Layer 4 of a small transformer language model trained on English Wikipedia (11 layers, counted from 0, width 128).
A neuron's activation on a vector x is GELU(weights . x + bias), where the dot is the dot product.
The model reads these tokens: "ith" " |" " S" "ac" "r" "ament" "o" " Mon"

The vector x that enters this layer's MLP at each token. A number n stands for (n - 500) times 0.006.
0 "ith": 574 750 375 331 503 429 543 594 667 365 656 296 435 254 419 576 613 353 647 336 317 621 474 344 521 343 442 367 481 175 543 502 263 317 561 564 595 681 547 504 691 604 460 543 468 615 541 670 525 469 266 249 483 482 642 671 496 290 553 645 473 654 570 738 420 374 566 448 444 607 565 524 361 423 174 216 452 499 553 280 393 441 777 552 629 682 338 678 395 467 316 289 498 495 388 577 449 964 370 528 576 569 361 472 468 456 405 376 411 667 422 397 453 634 422 599 453 350 541 401 467 584 803 617 352 580 439 709
1 " |": 652 692 316 385 483 325 658 473 414 393 604 446 399 349 407 704 570 489 669 493 492 700 361 518 426 573 471 571 851 160 550 379 284 402 534 454 547 722 637 483 508 584 565 453 396 620 427 705 476 767 345 348 489 259 445 454 382 498 463 461 621 446 397 535 578 539 520 516 378 491 504 393 672 531 514 357 465 401 601 462 431 460 722 597 521 723 335 599 348 488 508 528 453 397 371 536 548 585 579 621 434 542 445 613 416 440 438 24 439 373 477 346 357 657 453 512 405 568 552 414 537 557 600 575 481 624 407 595
2 " S": 612 446 277 427 411 511 722 395 405 475 573 543 365 412 471 589 444 480 668 425 427 661 315 453 487 746 443 560 800 296 499 504 311 324 440 483 479 533 591 446 516 746 549 388 394 578 440 612 414 835 313 378 457 537 542 345 402 116 525 416 478 395 311 551 589 472 454 487 711 498 476 696 418 312 573 258 464 616 645 667 340 495 518 575 584 614 232 563 428 641 485 466 389 460 229 551 623 795 724 769 525 416 384 503 494 554 687 309 340 420 510 339 619 398 397 605 454 309 559 430 543 431 878 637 353 430 383 648
3 "ac": 563 527 276 326 521 551 782 365 385 441 617 491 496 267 339 472 564 514 673 384 428 745 463 517 567 743 387 489 774 209 416 453 357 324 536 540 456 597 419 406 797 338 630 421 343 469 626 597 626 828 226 327 616 508 516 223 447 262 679 449 445 432 499 438 613 327 630 622 569 423 438 569 519 511 537 253 528 443 573 428 348 582 682 619 625 642 338 612 458 577 512 577 538 498 420 548 743 798 317 356 378 369 405 599 370 627 591 338 353 365 573 337 556 317 508 419 402 580 432 559 436 256 669 601 392 434 432 635
4 "r": 678 509 115 336 449 391 712 436 419 426 471 441 530 274 367 632 486 564 670 462 529 703 525 629 310 632 408 573 687 270 435 379 238 479 493 520 601 617 486 469 441 336 577 263 307 650 471 585 599 956 331 422 433 437 631 515 431 139 682 283 331 545 393 372 377 460 691 427 640 505 429 551 438 523 653 214 477 648 638 463 290 495 683 637 483 639 444 623 335 413 549 650 456 379 513 599 560 846 363 583 439 307 476 570 423 420 469 410 333 332 592 517 624 457 394 582 397 458 499 608 417 365 747 619 429 510 457 656
5 "ament": 556 529 323 295 530 448 670 445 590 380 607 426 403 419 237 532 464 627 671 541 353 799 476 635 377 719 456 535 582 191 412 472 217 441 530 634 557 687 628 328 499 487 436 317 302 327 564 500 544 674 280 421 503 356 524 270 479 344 745 553 278 361 455 634 579 448 651 464 474 502 433 204 589 637 532 471 511 450 555 492 453 706 672 522 556 693 210 620 495 590 550 555 568 593 418 760 443 880 147 518 461 410 567 691 250 440 445 436 378 450 521 369 596 432 525 317 404 498 569 336 593 341 487 602 370 480 439 688
6 "o": 539 527 162 372 573 331 617 435 596 415 514 413 425 356 547 560 543 594 679 563 430 696 446 644 384 653 517 503 675 212 449 483 307 363 587 631 466 741 598 533 262 466 460 368 485 527 531 514 503 753 405 385 337 466 418 334 364 409 669 395 368 409 232 560 550 595 809 407 494 570 630 387 484 495 680 405 592 632 617 613 463 452 644 601 451 704 278 592 269 446 601 446 465 602 345 641 397 910 260 710 316 436 324 679 455 426 423 398 341 538 549 421 548 490 449 261 409 496 581 445 492 387 625 519 343 484 386 603
7 " Mon": 583 558 314 308 512 526 541 338 504 558 383 447 519 278 406 582 477 472 667 432 523 792 514 503 315 725 543 640 683 161 510 491 289 313 498 512 524 625 786 529 309 378 475 576 205 578 594 373 318 550 257 465 293 498 473 333 450 253 642 511 327 337 534 378 782 378 487 386 669 601 491 536 586 410 540 439 505 545 573 618 299 466 644 572 542 650 178 568 362 615 377 513 425 608 369 474 425 747 524 504 458 506 465 612 506 616 624 447 528 473 466 290 532 279 458 149 434 766 585 440 767 268 870 670 472 540 512 481

Each question shows the input weights of one neuron of the MLP. A number n stands for (n - 500) times 0.0011.

n322 (bias -0.049): 543 558 467 598 289 319 522 476 532 466 446 390 477 463 592 615 501 488 538 470 406 483 390 367 563 393 576 588 579 554 557 298 576 536 491 401 443 553 540 493 543 514 690 534 512 550 564 407 438 558 574 531 440 506 497 428 343 570 437 429 476 420 424 502 522 496 503 522 538 553 479 455 484 544 422 609 498 445 507 495 493 504 471 677 523 373 476 508 566 428 367 521 502 386 571 576 582 509 556 502 684 527 285 489 609 518 520 431 479 519 523 511 361 404 528 675 587 417 282 495 466 557 515 457 505 487 533 492
On which two tokens does it fire most, strongest first? 1 " |", 2 " S"

n174 (bias -0.066): 530 480 610 405 485 539 466 535 580 497 505 456 500 493 466 503 626 516 451 500 554 555 492 428 602 371 293 430 578 497 474 578 475 532 449 481 434 521 662 447 479 538 627 406 518 558 461 587 579 253 436 680 378 683 535 583 494 561 381 331 584 465 440 601 458 549 377 389 517 425 369 549 554 395 455 594 363 635 439 636 514 385 637 567 377 411 614 470 424 409 385 436 385 372 625 611 435 476 511 506 377 504 512 567 489 484 428 517 561 587 637 560 532 476 266 631 472 367 615 486 371 704 542 548 423 577 413 580
On which token does it fire most? 0 "ith"

n1 (bias -0.044): 552 488 377 623 434 493 506 493 498 600 389 570 445 579 476 489 461 460 530 509 511 385 387 465 530 458 575 591 495 558 480 499 480 466 590 490 403 661 523 482 556 627 527 475 465 494 537 459 476 486 624 615 515 572 512 446 585 518 463 432 496 425 396 434 545 434 547 484 552 618 403 570 389 546 458 437 528 475 411 525 465 474 467 346 489 390 491 460 536 505 446 576 549 425 528 526 555 477 623 494 595 431 598 488 519 498 465 541 538 560 428 555 520 372 453 598 624 479 462 559 486 423 543 548 525 418 512 456
On which token does it fire most, and how strongly? 2 " S", at about 0.31

n254 (bias -0.031): 517 626 596 571 437 451 503 467 526 447 546 583 419 478 530 509 618 532 526 337 621 532 694 556 686 509 446 416 553 467 392 582 467 664 483 552 516 600 470 490 496 361 511 533 521 389 588 451 507 508 554 547 443 463 491 543 518 644 571 442 597 487 514 429 449 565 559 447 490 454 534 424 491 303 574 460 354 467 495 544 537 459 593 405 275 449 639 547 456 447 463 542 454 490 575 457 499 492 498 382 468 691 380 614 517 586 553 479 423 546 572 566 616 628 506 346 468 528 414 457 388 486 516 493 506 445 427 475
On which token does it fire most? 6 "o"

n161 (bias -0.045): 543 353 577 594 573 374 585 525 422 495 561 544 436 524 458 534 547 622 549 377 471 512 651 425 575 512 361 553 553 504 502 568 671 536 443 463 437 548 510 573 492 455 381 516 656 325 443 361 522 630 540 599 461 446 520 423 491 548 637 225 615 523 479 641 449 642 493 504 285 466 499 515 552 429 451 475 389 519 480 493 543 386 563 463 475 429 558 505 423 369 567 550 563 574 508 458 397 490 542 452 626 553 398 593 533 542 353 463 532 594 482 523 615 631 451 399 428 587 446 440 525 484 491 395 358 531 570 525
On which token does it fire most, and how strongly? 6 "o", at about 0.34

n49 (bias -0.060): 442 491 490 543 357 673 319 602 595 382 506 614 555 472 522 535 573 426 587 488 377 561 551 425 604 488 451 615 437 573 609 560 468 638 578 522 536 558 631 507 540 470 466 540 487 620 564 510 431 444 566 466 405 533 525 615 530 489 417 504 512 451 567 434 464 443 595 469 493 521 440 389 497 363 603 465 514 423 444 578 372 403 484 515 458 514 575 439 363 480 346 371 640 365 577 455 335 455 680 546 437 497 651 549 516 492 606 430 510 597 529 503 450 678 403 468 535 458 273 311 397 590 499 432 509 476 580 555
On which token does it fire most, and how strongly? 0 "ith", at about 0.43

n70 (bias -0.061): 558 374 576 429 479 515 380 568 621 376 401 485 399 492 619 369 638 561 555 622 408 571 502 534 582 480 589 477 581 557 485 506 698 413 492 483 598 463 514 515 482 462 491 497 596 443 346 459 615 554 437 587 549 518 405 667 458 562 480 340 482 503 467 492 456 498 481 575 411 502 486 369 569 479 487 476 507 485 432 477 615 406 515 621 605 483 598 631 460 338 440 332 597 540 577 546 397 494 449 594 407 367 560 510 377 356 420 631 532 766 478 614 395 678 539 488 479 444 540 446 487 554 445 434 370 487 491 437
On which two tokens does it fire most, strongest first? 6 "o", 0 "ith"

n23 (bias -0.042): 508 535 499 569 553 534 583 428 445 542 547 510 567 462 506 540 458 384 533 506 428 350 458 471 507 604 569 521 351 526 448 481 507 529 514 452 502 429 460 473 521 413 458 524 470 589 627 393 473 532 481 377 515 489 642 414 543 473 541 482 477 595 597 475 434 468 542 652 539 502 475 497 530 499 451 449 638 384 468 494 468 528 508 361 445 448 429 445 505 633 517 623 521 530 514 441 574 468 558 609 619 466 373 439 452 467 631 598 508 476 370 460 506 407 491 528 483 572 391 578 453 381 570 476 546 530 517 555
On which token does it fire most, and how strongly? 3 "ac", at about 0.89

n270 (bias -0.028): 503 583 626 561 488 524 443 458 491 397 442 488 436 540 591 574 531 485 547 528 522 472 610 466 498 626 377 504 434 516 426 505 471 512 528 562 472 569 589 623 535 410 357 384 412 450 461 492 393 463 574 519 415 469 470 539 464 432 520 374 521 470 411 499 479 399 521 449 491 441 327 504 502 266 457 497 471 624 488 554 476 465 551 399 502 480 467 504 479 453 558 448 586 620 423 388 393 559 521 551 527 575 425 521 468 528 545 432 656 588 533 536 492 707 549 441 500 394 571 579 512 533 527 621 579 485 539 530
Its three highest activations, in order, are on tokens 7 " Mon", 6 "o", 0 "ith"